Layer 5 of a small transformer language model trained on English Wikipedia (8 layers, counted from 0, width 96).
A neuron's activation on a vector x is GELU(gate . x) times (in . x), where the dot is the dot product.
The model reads these tokens: "if" "a" "," " I" "s" "ra" "el" "," " the" " " "el" "d" "est" " ch" "il" "d" " of" " E" "va" " (" "n" "é" "e"

The vector x that enters this layer's MLP at each token. A number n stands for n times 0.033.
0 "if": 59 -23 18 19 39 25 9 13 71 10 -60 5 -20 41 -16 -51 66 -19 -9 -27 40 -6 -21 -21 16 -2 7 20 36 23 4 38 -50 -23 -35 32 8 -19 -22 19 -24 43 43 41 -56 18 -32 -10 -4 -7 -66 24 6 -69 7 -61 12 -21 18 13 -3 -11 -42 -17 -23 51 -13 39 -37 16 -44 23 -5 31 -2 33 13 -85 -6 57 7 10 0 -7 25 1 -38 30 14 31 -36 -22 0 -19 -36 -23
1 "a": 24 -39 33 3 5 -36 -45 0 66 -5 -61 2 3 20 11 -8 6 -17 -29 -50 22 -32 -19 -42 -5 -34 -48 10 14 18 48 24 -60 -17 10 14 5 8 -29 22 -10 12 37 33 9 62 -22 -32 20 26 -66 30 6 -49 3 -25 28 24 -5 -15 -21 7 -12 -20 38 50 8 18 -42 31 -31 26 27 45 -67 2 -17 -88 -40 21 2 14 11 -22 10 6 -29 41 25 52 -11 -57 6 -8 4 -28
2 ",": 46 -56 5 24 41 4 2 -32 54 4 -49 22 -5 51 11 -34 -11 -4 -40 -50 1 -17 -4 33 66 -2 -24 -16 4 20 38 -6 -43 -30 -10 36 8 31 -59 12 -24 33 -2 56 9 36 -2 -35 -4 12 -54 42 5 -12 -6 -2 39 7 13 -31 -30 44 -28 -19 1 42 -13 0 -21 32 -14 -33 -10 21 -50 14 3 -57 -15 -8 17 12 -7 -15 43 -13 20 36 29 45 -31 -74 -32 -23 8 11
3 " I": -6 -2 14 -32 -19 0 9 -30 68 -37 -27 21 28 54 -2 -12 29 21 -3 -69 8 -27 -55 33 -7 22 -35 34 2 10 32 -12 -39 15 -55 32 1 24 -25 23 6 19 36 26 32 5 29 -40 -45 -40 -29 25 22 -2 -43 4 3 30 -28 -32 -30 3 -4 27 32 38 -15 22 -25 37 -20 -4 58 57 -44 -22 -29 -40 -43 -18 25 38 -65 -77 30 20 -2 47 -6 32 -24 -67 1 -8 -9 -22
4 "s": -11 22 -12 -15 42 -3 -52 -20 9 -41 63 -9 -29 -5 -10 -23 34 -12 16 -48 22 -45 -14 35 -10 -9 12 7 -24 19 11 48 -53 74 -58 0 -24 24 -80 49 13 21 39 52 -36 18 -6 -13 17 5 -48 -12 14 -26 -4 27 -3 26 1 -6 -9 6 -11 -1 40 41 -36 -16 -25 20 -5 7 13 28 -6 2 18 -58 -8 -16 -3 -12 16 -17 -18 5 37 -17 15 27 -27 -69 -38 -48 -23 -14
5 "ra": -10 20 -7 16 31 -33 -44 8 29 11 13 -9 -43 55 15 -1 -35 4 28 -22 -6 -57 -7 1 10 -24 -36 4 20 75 0 11 -9 39 -56 -45 -29 -12 -42 55 24 -30 24 32 -91 9 -27 21 -8 4 -62 8 17 -57 0 35 10 7 -3 -43 -22 15 23 -15 34 30 2 13 -17 43 -28 12 29 34 -49 25 45 -61 -29 -15 33 23 0 -40 -26 3 4 54 12 31 54 -19 27 -48 -65 24
6 "el": 28 29 66 -5 25 -11 -38 -1 7 37 -92 19 -31 35 17 14 4 36 4 -41 22 -28 -76 81 33 -11 -35 30 3 -3 12 41 -43 8 20 27 -10 -15 -50 46 37 6 17 41 -9 -8 10 2 15 25 -42 75 26 -43 -11 -6 8 -4 -9 -16 7 6 33 -3 -7 10 -19 -6 -12 46 -19 43 -1 52 -13 25 25 -43 -9 13 -3 19 28 -81 8 10 1 0 37 34 26 -41 -26 -20 26 8
7 ",": -4 -68 3 13 31 23 -24 -45 47 75 -48 25 -12 44 -5 -24 -3 -30 10 -42 -1 -35 -24 21 61 -8 -39 -20 0 9 2 -34 -31 -30 -19 -1 15 30 -64 7 -24 49 13 33 28 16 3 -28 -10 2 -40 26 3 -10 -8 -9 18 -3 9 -23 -33 65 -25 -22 17 32 -17 8 -56 28 0 -30 -38 26 -32 10 -10 -49 -11 -34 12 8 -6 1 54 -23 37 5 5 42 -22 -79 -35 -7 0 11
8 " the": 16 8 -7 4 -9 11 -29 -17 37 -4 -30 17 13 51 -9 -36 20 -30 -23 -22 62 -14 5 5 81 28 -14 26 -12 25 41 19 1 -7 5 -3 -3 44 -16 3 -42 18 35 54 -1 -3 -1 -88 -44 -43 -69 61 -6 -45 -29 -4 -41 39 -35 20 -29 15 4 13 63 24 -35 -18 9 9 -1 33 18 40 -19 -12 -14 -27 -40 -8 13 8 -34 40 58 -10 2 69 0 30 -16 -74 -12 -13 42 16
9 " ": 2 24 32 2 30 21 -38 -51 40 -49 -27 16 32 51 -40 -47 16 40 14 -19 9 -20 -14 1 -36 49 8 6 2 47 32 28 -8 9 -1 26 4 8 -42 23 6 -11 -40 22 -9 15 16 -29 -38 -37 -21 66 17 -56 1 18 20 5 7 15 -57 22 0 -74 40 15 -28 3 51 77 -46 -52 0 13 2 16 -17 -64 -6 -21 -78 3 9 9 -65 23 33 58 10 14 25 -40 -7 -22 -7 15
10 "el": -28 17 46 5 41 -1 -30 -26 34 -63 -42 -23 18 -20 9 7 17 32 10 -6 17 -67 -35 59 22 3 51 3 13 21 51 26 -39 -19 6 -51 -55 -26 -47 39 45 4 2 37 -20 -45 11 14 -32 -39 -13 54 36 -12 -27 -36 7 -11 7 7 -13 32 6 -46 48 21 -27 0 62 52 -32 24 -9 39 -26 14 -42 -42 -36 20 -19 53 37 -50 -21 20 -49 -10 25 7 32 -36 2 11 -24 23
11 "d": -38 -27 11 -17 58 -13 -56 -15 7 8 -40 16 -24 15 -4 -31 13 -20 16 -17 -6 -45 -65 -6 -4 18 9 4 -24 35 -27 3 -44 32 19 -62 -16 -17 -15 9 34 -7 -4 26 -33 -37 33 3 -13 -34 -30 11 36 -78 -6 -61 -34 54 12 21 -11 33 -26 15 41 -22 -28 30 16 29 -4 22 -6 19 -12 47 -32 -53 -27 -1 -3 -1 44 -30 -14 -34 2 -12 40 -10 6 -79 -5 18 13 -41
12 "est": -6 9 39 32 14 -19 -69 26 38 0 -25 10 -17 28 -53 -9 21 20 -9 -13 -1 -35 -46 -12 23 46 -60 -1 -11 50 10 -25 -38 -2 -28 -21 1 12 -49 42 -2 19 13 43 -74 -33 28 18 -38 -20 -28 85 14 -30 36 -1 -41 -6 15 28 -19 1 -17 1 35 21 -17 13 -6 33 -11 5 -49 6 -43 16 -39 -43 -36 -8 0 18 24 20 -3 -26 -40 -4 7 -6 19 -82 -31 -9 -13 25
13 " ch": -23 -1 30 -22 -2 -52 -46 18 58 11 -35 -7 40 18 -1 -58 54 31 9 -10 11 6 -19 47 -18 9 -43 23 -9 20 -14 2 -5 -54 -30 -8 -37 49 -8 62 27 -50 1 16 26 -19 20 -48 -65 -12 -35 22 33 -30 9 -14 -26 25 41 64 -30 35 3 -20 69 70 0 34 25 19 3 -49 -18 4 -33 25 -53 -42 -22 -26 4 43 -36 12 28 18 -23 25 16 1 -27 -56 34 -24 -24 -24
14 "il": -17 9 -4 28 33 -19 -53 -10 37 -53 -15 9 -22 9 7 -19 49 48 -24 30 45 -40 -54 46 -6 51 42 -3 7 2 13 31 -68 11 8 -4 13 -41 -41 6 -34 -25 8 16 -35 -3 4 58 -24 -47 -87 16 20 7 33 4 0 -2 0 -5 -14 50 -20 -51 27 11 -21 -13 34 26 -6 -30 -22 16 -50 24 -17 -69 47 17 -19 24 47 0 53 -10 -70 4 25 -33 38 -25 -7 -7 -43 33
15 "d": -8 -56 -16 -6 50 -14 -92 -13 2 -33 -32 18 -1 15 -3 -10 14 -3 -36 -27 28 -46 -27 10 21 81 -27 8 11 12 3 6 -46 -17 3 -3 -9 -22 -52 17 11 -10 24 14 -31 2 56 42 -39 -58 -26 -7 3 -23 27 -37 -43 30 -11 12 -32 18 -19 13 33 11 -12 56 0 54 -34 -1 -18 -6 9 15 -47 -48 9 1 -3 -6 46 -36 27 -21 -28 19 52 -25 18 -68 3 -3 25 -14
16 " of": -7 -61 -16 -4 -13 26 -61 -29 35 -25 -81 11 -46 19 -7 -55 13 -6 9 -3 36 -44 -13 -1 29 16 0 17 -8 21 19 -2 -53 -54 -31 -24 4 18 -36 11 -14 48 27 23 -28 -14 18 -24 10 -38 -26 83 -4 -15 4 8 -30 6 -9 22 -31 -6 -8 -7 46 25 -40 14 23 8 -19 -8 -35 39 -8 -8 -47 -53 -34 7 -41 19 -24 -19 40 -38 30 53 -7 38 9 -62 -28 -5 34 -15
17 " E": -59 13 47 -3 7 13 -6 -37 26 -27 -52 9 41 8 -17 -9 22 27 47 -70 14 -22 -30 35 -14 -27 -46 23 11 13 56 -1 -41 9 -75 -5 9 31 -18 40 -8 -6 1 31 -31 -13 23 -42 -68 -72 -65 44 10 -8 -20 27 8 4 -3 9 -32 20 7 7 59 9 -60 20 -5 57 -13 -23 35 65 -45 -15 -16 -48 -10 -58 -4 32 -32 7 20 4 -21 72 -1 -33 11 -51 -15 -5 2 -28
18 "va": -26 55 15 8 60 -19 -18 -39 6 -1 -2 4 16 34 -1 -16 31 37 23 8 29 -13 -48 -11 25 24 40 56 13 34 -21 3 -57 61 -41 -8 4 -39 -55 12 -14 11 7 1 5 -15 -40 3 17 -21 -38 -4 -15 -27 18 10 10 10 -23 -17 12 6 0 5 8 -11 -64 -10 25 4 -45 37 41 -13 11 25 -28 -56 -28 -40 -1 24 20 -43 8 -2 -6 -27 43 -11 -19 -94 -3 13 -34 -22
19 " (": -68 -23 -24 -26 15 29 1 -21 17 25 11 49 -2 34 28 -9 -16 -44 -17 5 -15 -17 -1 -9 -1 -14 41 11 -2 -31 60 34 -14 8 35 24 6 16 2 37 11 49 5 7 5 38 25 25 -34 -12 -72 1 8 -20 -29 -33 5 -10 16 -13 -74 15 -48 -22 19 24 -64 17 -41 48 -3 0 9 -1 -2 -16 -22 -51 15 -27 -21 -6 15 -25 -17 40 17 26 54 68 -18 -72 -48 -55 -1 -14
20 "n": 6 -22 9 -17 46 -2 -35 -27 81 -10 -33 15 -3 -36 -12 -16 -34 -3 23 -92 23 -25 3 24 -1 -5 41 9 22 -7 -29 -7 -45 27 10 -57 1 -4 -39 30 -15 20 21 51 -28 11 21 -27 -42 -82 -33 24 32 -36 13 -5 -35 50 9 27 -41 61 3 32 39 -25 23 -11 19 34 -28 -62 23 24 -62 3 5 4 -13 -5 -6 16 22 18 -26 28 -31 12 34 19 18 -61 -6 -26 -25 -5
21 "é": -18 50 -3 17 41 -63 -32 -58 13 -27 -41 3 -23 -6 9 -5 8 75 -9 -25 -25 -70 -20 41 -21 38 5 55 11 28 20 4 -34 -9 12 -16 5 1 -54 40 -25 9 -37 -1 -59 16 -5 11 -43 -10 -28 46 0 -26 -9 -18 -25 -13 -12 33 31 16 3 22 36 -50 -68 -4 26 27 -28 -13 36 -7 -34 4 36 -22 -17 -22 -30 50 -29 -45 -3 33 -5 42 52 23 33 -56 -19 43 -11 6
22 "e": -19 28 13 35 30 -39 -75 -24 6 61 -60 47 19 -7 -13 8 19 36 0 -24 -26 -19 -47 -19 16 -40 -34 65 39 8 -25 6 -89 -1 15 15 8 0 -20 12 -20 24 6 31 -43 38 -11 9 -6 -41 -22 27 1 -39 14 -24 6 12 -7 25 -21 43 17 40 10 2 3 -21 -16 50 -12 13 10 19 0 29 18 -21 0 15 -22 25 18 -36 18 -12 -9 34 64 26 -24 -76 -45 12 -12 8

Each question shows the input weights of one neuron of the MLP. A number n stands for n times 0.0075.

n65 gate: -1 -17 28 11 2 37 -11 16 23 -39 -27 -2 24 -27 26 -9 -30 -7 5 17 -36 -4 -8 -11 18 -14 -22 -11 -26 -27 21 -2 35 -7 12 10 7 2 22 16 9 1 -18 -6 -36 0 24 -6 -32 -10 14 -30 18 7 -7 -3 13 -37 1 -53 19 39 -17 -25 -7 -24 4 -20 -15 -5 -7 -5 -30 4 8 18 2 -19 32 18 10 -21 -22 -10 -35 -3 0 18 -32 -15 -16 -17 12 -29 19 -14
n65 in: -8 -20 23 50 -4 -44 2 21 -38 8 11 -12 -10 35 5 0 7 14 23 22 24 20 3 -2 41 31 13 9 11 -18 6 18 -7 6 -32 -2 27 22 -1 -4 39 1 0 40 4 -27 1 -16 3 -27 8 22 8 -29 17 6 4 -12 -17 11 -23 22 -19 8 36 8 2 7 2 -10 17 -14 20 -28 8 -16 3 -31 2 2 -17 26 17 14 -23 43 17 -31 -12 46 40 51 -4 -11 -2 -2
It fires most on token 9 " "

n95 gate: -3 -13 5 -23 -32 12 31 0 -23 -16 -22 17 -1 -11 2 -1 11 18 32 -4 13 -12 2 21 14 -30 -40 17 10 -12 1 12 15 10 -31 27 43 -6 -22 2 -21 -21 36 -2 -6 -1 4 -5 4 29 36 -8 -24 -3 11 18 37 37 -36 -22 6 31 24 -9 21 2 -5 -30 -2 22 16 -10 -41 -7 13 26 -13 7 -5 -2 -7 -10 27 8 -7 -4 -35 -17 -25 -27 -5 -27 -34 -7 -30 6
n95 in: 12 -6 -14 19 58 5 0 -9 11 21 -1 -14 29 28 -47 -5 32 24 -1 12 10 14 -2 -1 3 2 24 -10 -9 -18 -12 -4 -17 -17 34 -2 -11 12 -29 -11 19 18 5 -5 -4 -8 -36 5 7 13 -8 3 8 -18 -5 17 -2 -4 16 2 12 -33 -8 -9 10 -33 49 24 -2 14 23 -58 18 11 11 -23 6 -20 -12 15 3 31 -9 -14 4 3 -32 20 -30 -3 12 29 17 -19 -12 -5
It fires most on token 14 "il"

n225 gate: 15 25 -20 -16 -26 22 -39 25 24 -36 -38 28 16 30 25 34 2 16 7 -17 -20 45 -14 -2 -8 -30 24 -13 -29 36 -12 21 -4 -24 -31 7 6 27 24 11 -16 16 37 35 -10 2 -17 -17 4 -8 3 -18 5 33 20 -3 -13 21 36 -11 9 0 -15 26 -14 30 -20 28 2 -38 2 14 11 3 -7 -29 -5 16 -23 -9 -45 29 58 19 17 -7 47 0 -3 -26 1 -16 -30 -28 14 7
n225 in: 12 10 -10 -15 -1 -7 5 -12 -53 -37 -43 6 -40 31 5 -12 20 -26 -24 -7 26 -7 3 -18 13 7 46 8 13 8 14 10 -35 14 -37 -8 -33 -3 42 -13 15 -7 -29 -19 28 -7 17 -9 -12 4 -1 -45 25 -29 8 12 -10 -11 42 -3 -23 10 34 -11 -8 29 -5 -5 -37 -20 41 10 -4 3 -12 32 31 4 6 -60 4 1 1 19 -42 13 -3 -11 -2 -11 -8 11 10 -3 -15 -33
It fires most on token 4 "s"

n152 gate: 41 3 31 -1 -12 -9 -27 21 20 -19 -34 -26 28 -14 -17 1 10 -15 -9 25 -1 -2 -14 33 -5 -30 -2 39 -5 -38 13 -39 12 -1 -2 7 -9 -24 39 -26 -10 -29 -5 19 4 13 -5 -7 9 9 8 36 -22 21 7 5 -13 37 14 -5 -42 11 -55 -8 -39 -27 -22 -54 -27 11 -5 21 -7 -3 -1 6 19 -12 -19 -26 2 21 -28 19 5 38 26 -33 -28 -39 -8 -37 3 -15 8 -12
n152 in: -27 9 10 1 -23 -23 7 14 6 -37 -2 -7 12 -28 -29 -5 -4 -20 9 -35 5 -38 0 -13 1 4 -26 11 -2 25 11 -17 -16 -19 -42 32 5 -13 2 -36 26 2 -7 -28 27 19 9 -5 -23 18 1 2 -21 9 -22 -22 -5 -12 -8 12 -1 9 1 23 -8 -36 -43 14 15 4 -5 18 8 19 40 -43 -24 16 -19 9 -30 1 32 21 21 -16 -40 10 -11 28 2 -17 -2 11 3 -30
It fires most on token 17 " E"

n354 gate: 1 3 -16 -12 -1 13 23 6 36 -16 2 12 13 -26 -43 29 -6 -7 -22 20 27 -1 22 0 -29 -13 -5 -2 10 -8 -22 5 18 -6 -13 -11 18 -10 25 27 -15 -7 -16 -32 31 -7 -18 -14 -25 8 8 25 -14 21 -16 -5 2 7 -12 -29 12 -8 1 34 23 10 -24 -26 -12 25 -2 -49 7 11 -21 -33 -39 -4 39 34 -15 25 -35 -46 12 17 -21 -5 -6 10 -12 14 -4 12 -5 20
n354 in: 23 -3 15 18 -11 9 -7 4 -18 -15 12 10 -19 13 2 13 -3 23 29 46 -10 29 26 -28 -7 12 -6 19 1 -1 18 -3 6 39 -6 -8 16 -4 -60 9 -25 14 -18 31 -38 7 2 -65 24 -12 9 -32 -17 -39 -36 8 3 -21 5 11 -20 26 35 18 -49 23 -20 13 4 31 -5 -14 -29 -19 12 12 -9 -29 -18 -40 25 -9 25 -16 19 -3 5 -3 3 -37 -2 13 31 -21 18 -8
It fires most on token 17 " E"

n285 gate: -30 9 -10 -15 -10 1 -11 -4 9 -10 15 -10 -41 -19 42 -29 -28 -21 -31 -14 -7 -42 -14 -18 17 -25 -15 -14 -14 13 9 -24 25 -31 -27 32 2 -12 33 28 -6 -1 -14 21 6 6 -19 -1 -8 -57 2 17 -5 -12 -29 11 -35 -18 1 7 14 30 9 -10 -18 26 4 -15 4 -21 31 -9 15 -46 21 14 24 -49 -5 -1 1 -21 -26 4 26 14 13 18 -24 6 -7 17 -15 -6 6 -24
n285 in: 15 21 20 -17 30 7 15 1 5 14 -33 24 14 6 -29 26 23 -17 -42 1 8 22 45 -26 38 -8 -12 22 26 -1 17 -4 -33 6 3 -17 11 35 19 -31 -20 -7 6 -37 -6 10 -6 -22 2 -20 -24 -42 31 7 -13 19 8 4 16 -6 -6 4 -27 -19 23 20 31 -3 -6 -18 4 -7 7 -16 -42 8 -10 4 5 -8 -22 27 -13 34 24 -5 -41 -4 -26 7 -7 15 -5 12 -18 2
On which token does it fire most, and how strongly? 8 " the", at about 4.3

n265 gate: 5 20 18 19 -12 20 4 1 -15 -26 34 -21 -13 -4 11 -19 1 10 -14 -14 -8 1 -6 17 -6 3 -9 13 -4 -37 10 12 16 -20 -35 -34 -7 -9 57 -30 -2 6 -6 53 -25 1 6 18 8 -15 -2 21 -8 -10 -66 -4 26 4 36 -5 -7 -11 25 -7 -3 17 16 -9 2 -19 -20 1 30 3 -14 -25 6 -4 -29 20 -21 -23 2 -30 -33 21 23 -42 1 32 5 -23 -17 17 -2 10
n265 in: 22 -28 -1 24 -3 8 -8 -20 -2 0 -10 -4 -19 -6 -24 -27 9 12 -6 -9 -19 5 9 4 -2 -20 -15 30 -22 4 21 4 -23 -20 56 23 32 17 11 37 -2 12 39 -13 17 -3 11 -38 -23 -3 -7 3 14 5 -9 31 -28 26 -3 6 40 58 -14 18 -26 -41 -11 -38 2 -22 17 -23 -23 4 -5 39 -57 13 14 21 27 -3 17 32 34 29 -27 -13 13 -3 24 48 -11 -15 -12 -9
It fires most on token 18 "va"

n171 gate: -22 11 25 -18 29 8 42 2 14 2 13 14 15 5 28 11 3 -19 7 6 -6 -11 -9 31 10 23 9 -13 -11 -15 -1 1 -36 -30 -22 7 45 41 16 25 5 -42 -29 1 -23 17 -1 6 8 -58 -8 27 23 15 -12 -13 40 -43 10 -42 43 9 11 14 -3 -2 -28 -11 -8 17 10 -45 1 -16 13 -2 15 5 4 19 -8 -17 -10 4 -7 -40 11 -23 -32 1 10 37 -10 -3 15 -9
n171 in: -59 -7 -14 1 52 -31 2 -7 33 -16 -25 -28 1 21 -25 22 11 9 -20 8 38 1 17 13 -7 13 -28 -20 -38 -17 -32 -31 48 -4 13 36 -4 11 -40 2 3 18 3 32 15 30 -8 1 17 -4 23 -3 23 10 41 11 2 -8 -26 18 -37 -18 -48 9 -3 -12 -15 -34 5 8 1 -33 25 13 35 -8 6 -4 -14 3 -34 -2 15 -17 -4 -15 29 -7 12 45 -10 4 -10 13 9 -44
It fires most on token 2 ","

n47 gate: -24 -7 -19 -17 -3 22 9 -9 -14 19 -9 5 27 -7 1 -11 19 21 -56 0 8 -2 27 9 -31 -8 -12 22 7 24 -7 4 10 -17 -19 4 -7 7 -25 -12 10 -44 -9 23 -11 12 13 -14 -3 5 -16 -9 15 -1 -5 23 6 20 8 0 -10 1 9 -8 -22 -19 -8 28 -9 3 -18 9 0 6 -39 10 -21 -12 13 -2 13 43 -4 2 17 -1 -11 41 -5 18 -47 7 6 -24 14 -1
n47 in: 12 7 14 -6 -8 27 -8 -14 -30 -2 -8 -23 25 -15 -7 33 -7 19 -15 -27 24 -2 21 13 -1 43 -18 14 7 -12 -38 5 0 -2 -8 18 15 -11 -7 -8 19 -57 -20 -11 20 -29 -26 40 -12 36 43 -3 11 -12 7 5 4 -8 7 18 7 2 -19 -7 -4 -6 -4 23 -23 -36 -4 13 27 8 -2 1 -22 -17 -4 -2 8 37 18 -11 28 -28 -15 18 -24 19 -29 -19 -23 -41 20 -23
On which three tokens does it fire most, strongest first? 13 " ch", 3 " I", 15 "d"

n112 gate: -22 -2 19 -6 18 -36 13 -1 -58 -21 -1 -22 -6 7 8 27 2 11 34 15 14 -1 -14 -13 -14 9 -20 -11 30 6 16 -3 -6 -10 0 -32 -11 -31 29 -16 16 -13 3 -16 12 -29 12 -34 61 -25 -39 19 15 -1 18 14 15 3 -17 -1 0 14 -15 -16 -22 43 -15 -16 11 -14 27 -12 19 -2 34 22 -31 43 -9 11 14 -37 32 -3 32 -7 5 32 13 -4 -32 12 5 -4 4 -22
n112 in: -4 -13 5 -19 -5 -19 34 12 -26 -1 34 -30 -33 2 -1 -12 -4 -33 -4 -7 13 8 4 9 22 -7 6 -7 54 1 -41 -49 35 17 9 -14 38 9 -18 2 14 28 -36 -4 -3 -14 38 -5 -6 41 -47 15 22 -6 -8 -15 -10 -11 0 26 15 -10 -7 -52 -34 25 -18 26 -7 26 6 14 -3 12 -22 -27 10 -29 -17 28 -11 1 4 1 11 -24 3 33 21 -6 -4 12 -5 -21 -17 9
It fires most on token 22 "e"

n328 gate: -16 -24 9 8 -5 -4 13 -26 -13 4 28 -13 -3 1 1 -5 -7 27 14 9 10 33 1 44 -10 -33 -11 -9 -6 -37 -13 -8 1 -34 -11 28 15 -22 5 -8 -40 25 5 -37 13 -12 -52 32 19 17 -1 8 4 -13 -22 20 -31 37 16 -16 -13 -10 -35 -1 -20 -7 -47 19 -9 19 -18 -15 -1 -12 24 -43 10 -7 19 -30 6 -1 -45 -28 -13 16 -18 19 32 27 44 8 -21 27 -11 2
n328 in: -24 31 7 -10 1 30 -1 -26 -21 -4 -13 -28 -10 -16 -20 6 0 -27 -16 -1 -1 20 11 38 9 -1 -21 6 -6 5 -30 5 -1 -14 -30 17 -24 -2 -34 -11 -6 -16 19 -3 6 -27 -33 46 -4 0 15 18 -29 -19 0 13 -47 42 -23 -14 12 -21 36 30 1 51 4 14 -33 8 -29 6 1 -29 13 3 7 -3 40 -18 -27 4 1 -22 0 16 -28 19 40 11 5 -20 15 -1 0 32
On which token does it fire most, and how strongly? 21 "é", at about 2.5

n8 gate: -10 16 -4 -5 -16 4 -19 -24 12 -34 -3 41 5 -44 -44 13 -22 -5 -1 75 -4 32 -9 11 -5 41 -15 13 29 -23 -2 -10 15 6 -11 -11 11 15 7 20 42 17 19 52 13 1 3 -1 2 -4 -26 15 -9 26 -4 -3 34 -13 47 -6 0 19 14 3 -20 -5 -8 -17 37 -7 30 10 -17 -8 24 -24 -25 25 -26 -3 -1 -28 -8 -1 -10 -12 -27 7 11 -14 -40 14 4 -13 17 -16
n8 in: -13 0 35 3 -34 23 33 -35 3 -6 15 53 -25 7 13 -27 35 -1 24 -20 -15 -20 38 -22 -3 21 10 20 -48 -5 17 -38 20 -19 23 4 -73 33 11 -23 8 33 9 -21 -25 -17 1 -49 -14 2 -14 25 -11 -11 27 10 46 -8 -6 -3 16 1 8 0 -3 7 9 20 39 -23 -4 -16 23 -3 -26 4 15 -5 -8 -20 14 3 33 -26 -23 -11 -53 7 32 -16 45 -31 6 34 3 -59
It fires most on token 10 "el"

n31 gate: 27 -21 21 -45 -17 17 4 9 47 9 5 -15 -8 4 7 -20 1 12 27 18 37 11 0 -10 -40 7 -16 10 31 -3 15 -10 -13 -19 10 16 16 22 9 -28 1 38 14 -22 -48 3 -23 -13 -18 -12 18 20 -15 -17 -7 23 16 -22 17 4 12 26 44 4 4 -11 20 0 0 4 -32 44 -36 -31 25 -5 -12 11 -20 14 4 40 -1 -25 13 16 -12 5 -5 2 -9 16 12 10 -5 -38
n31 in: -12 -24 11 13 -2 1 19 -11 11 4 -17 3 -36 -16 7 -18 11 13 -14 -40 11 -1 5 28 -10 -11 0 31 9 -33 28 13 -41 -7 2 34 -2 9 35 20 23 15 5 -42 37 15 -5 -16 -11 -7 21 11 32 7 46 5 -32 -25 -6 -5 0 -10 49 18 -6 12 21 12 1 28 -2 6 -22 34 23 7 -4 3 14 10 -1 4 8 -11 13 25 -11 -33 5 -21 11 30 -27 -15 40 -8
It fires most on token 16 " of"

n322 gate: -52 2 7 15 8 -3 28 -6 2 -8 -24 15 -15 28 -15 1 -5 16 0 -10 23 -24 13 -43 10 27 27 16 -16 24 -55 -1 -5 20 19 30 -48 -19 -8 4 -6 71 -48 -21 -6 -25 16 -26 -30 -3 -5 -9 14 25 -14 -1 -42 39 6 27 -27 9 -6 3 -10 -27 45 23 -34 -13 -5 5 39 -5 34 -35 3 9 -11 24 44 13 -3 20 -15 -12 5 3 11 -24 -9 22 12 -4 -7 -24
n322 in: 50 -33 6 3 10 -17 -8 -5 16 22 -3 3 -34 6 -5 22 -20 -34 -10 37 16 -3 5 9 -18 19 22 20 8 -23 12 10 49 -5 3 -4 15 -11 40 24 1 -3 42 9 1 -76 -1 -7 15 14 21 28 -13 39 9 27 -23 8 14 -23 -26 15 -15 -23 4 49 -23 -13 26 55 -19 1 9 38 -27 1 9 42 27 5 -36 -36 10 -36 -10 6 -5 13 1 8 -16 -7 -6 -8 19 13
It fires most on token 20 "n"

n73 gate: -2 -7 1 -6 -35 33 1 -21 15 -17 -36 -16 15 -35 -25 8 12 -15 -3 -40 10 23 14 -19 -15 -33 -27 -16 -1 14 -12 4 11 -8 -28 5 -29 -5 -60 -2 -6 -27 13 11 18 -21 33 -15 -56 45 -21 19 1 14 2 -20 10 9 -33 18 37 -43 4 21 -3 -11 -7 3 1 -18 8 16 7 3 -16 -30 18 -16 9 12 -35 25 -14 46 -10 61 -14 -10 41 8 7 25 5 40 -40 2
n73 in: 1 -65 -3 14 -39 7 -16 -32 16 -8 -19 -18 1 2 6 -20 28 2 35 -38 18 -3 -2 10 -34 1 1 -20 -3 -12 -45 -14 -4 12 -8 38 -11 2 13 -18 9 -36 2 -37 13 -14 24 25 -6 13 15 7 38 0 17 4 22 -40 -35 21 7 30 -43 18 -9 1 5 -22 0 3 4 -3 28 -27 -2 38 8 17 9 14 -17 -3 -15 -16 9 1 -19 13 10 8 10 -10 16 -3 -28 23
On which token does it fire most, and how strongly? 13 " ch", at about 2.1

n163 gate: 7 -11 3 -22 1 -16 10 1 -18 71 -11 32 3 25 12 -17 -31 50 -2 -1 -21 -48 21 -16 -31 28 -6 -20 9 21 -1 -1 25 -1 26 -10 26 -44 1 -19 15 -9 26 -11 -5 6 36 13 -1 -9 11 -11 -23 36 48 -1 -34 18 -12 8 28 -10 -53 20 -9 -16 -8 2 12 -16 -23 23 -7 12 19 4 13 -10 22 -18 -5 9 -22 27 23 23 30 31 12 -20 -15 -10 -34 11 7 36
n163 in: 1 5 15 -9 0 -31 -6 -15 40 -39 5 3 25 -46 34 44 -3 6 -18 -28 -6 -12 39 -25 -29 -10 -25 6 -4 -1 -27 -19 1 -3 13 37 13 27 2 27 -14 18 31 -7 12 0 30 36 -4 26 -40 -1 45 46 7 -30 -13 9 24 -16 17 2 17 -20 -63 -23 -6 0 35 30 -4 -25 8 23 34 25 -19 26 -5 7 -13 -28 -4 -44 13 -38 -14 -5 -10 -10 12 -22 20 4 -33 -48
On which two tokens does it fire most, strongest first? 15 "d", 21 "é"

n218 gate: 7 41 24 12 -22 -25 -50 2 21 3 -28 1 21 -5 18 -24 20 1 34 53 11 -14 -4 -13 -8 7 -5 -67 -5 12 1 30 35 -13 -18 4 -15 -22 7 13 -12 -34 -23 10 46 7 -6 20 43 -8 -7 9 -4 -8 -19 9 -22 5 3 -30 -9 21 -10 5 3 -39 -16 13 25 4 2 -1 30 -1 -22 -12 10 4 1 -23 -17 -2 -9 -3 26 33 -8 6 -13 11 -46 39 11 -22 21 25
n218 in: 25 -7 8 -10 -32 4 23 3 -10 6 -21 -42 24 34 29 -7 -23 8 -32 -16 12 -24 0 27 34 -14 -4 38 -15 -3 29 19 -3 2 11 -14 23 -31 46 1 -3 -2 20 -15 23 -42 7 17 -40 -18 -26 -25 -18 13 -22 28 -10 1 -7 -26 45 3 -20 -33 -12 -4 -36 21 13 -37 11 12 8 10 36 -1 19 -18 53 18 -17 -18 5 -41 28 3 28 -38 -14 -30 6 8 -11 -41 17 41
It fires most on token 14 "il"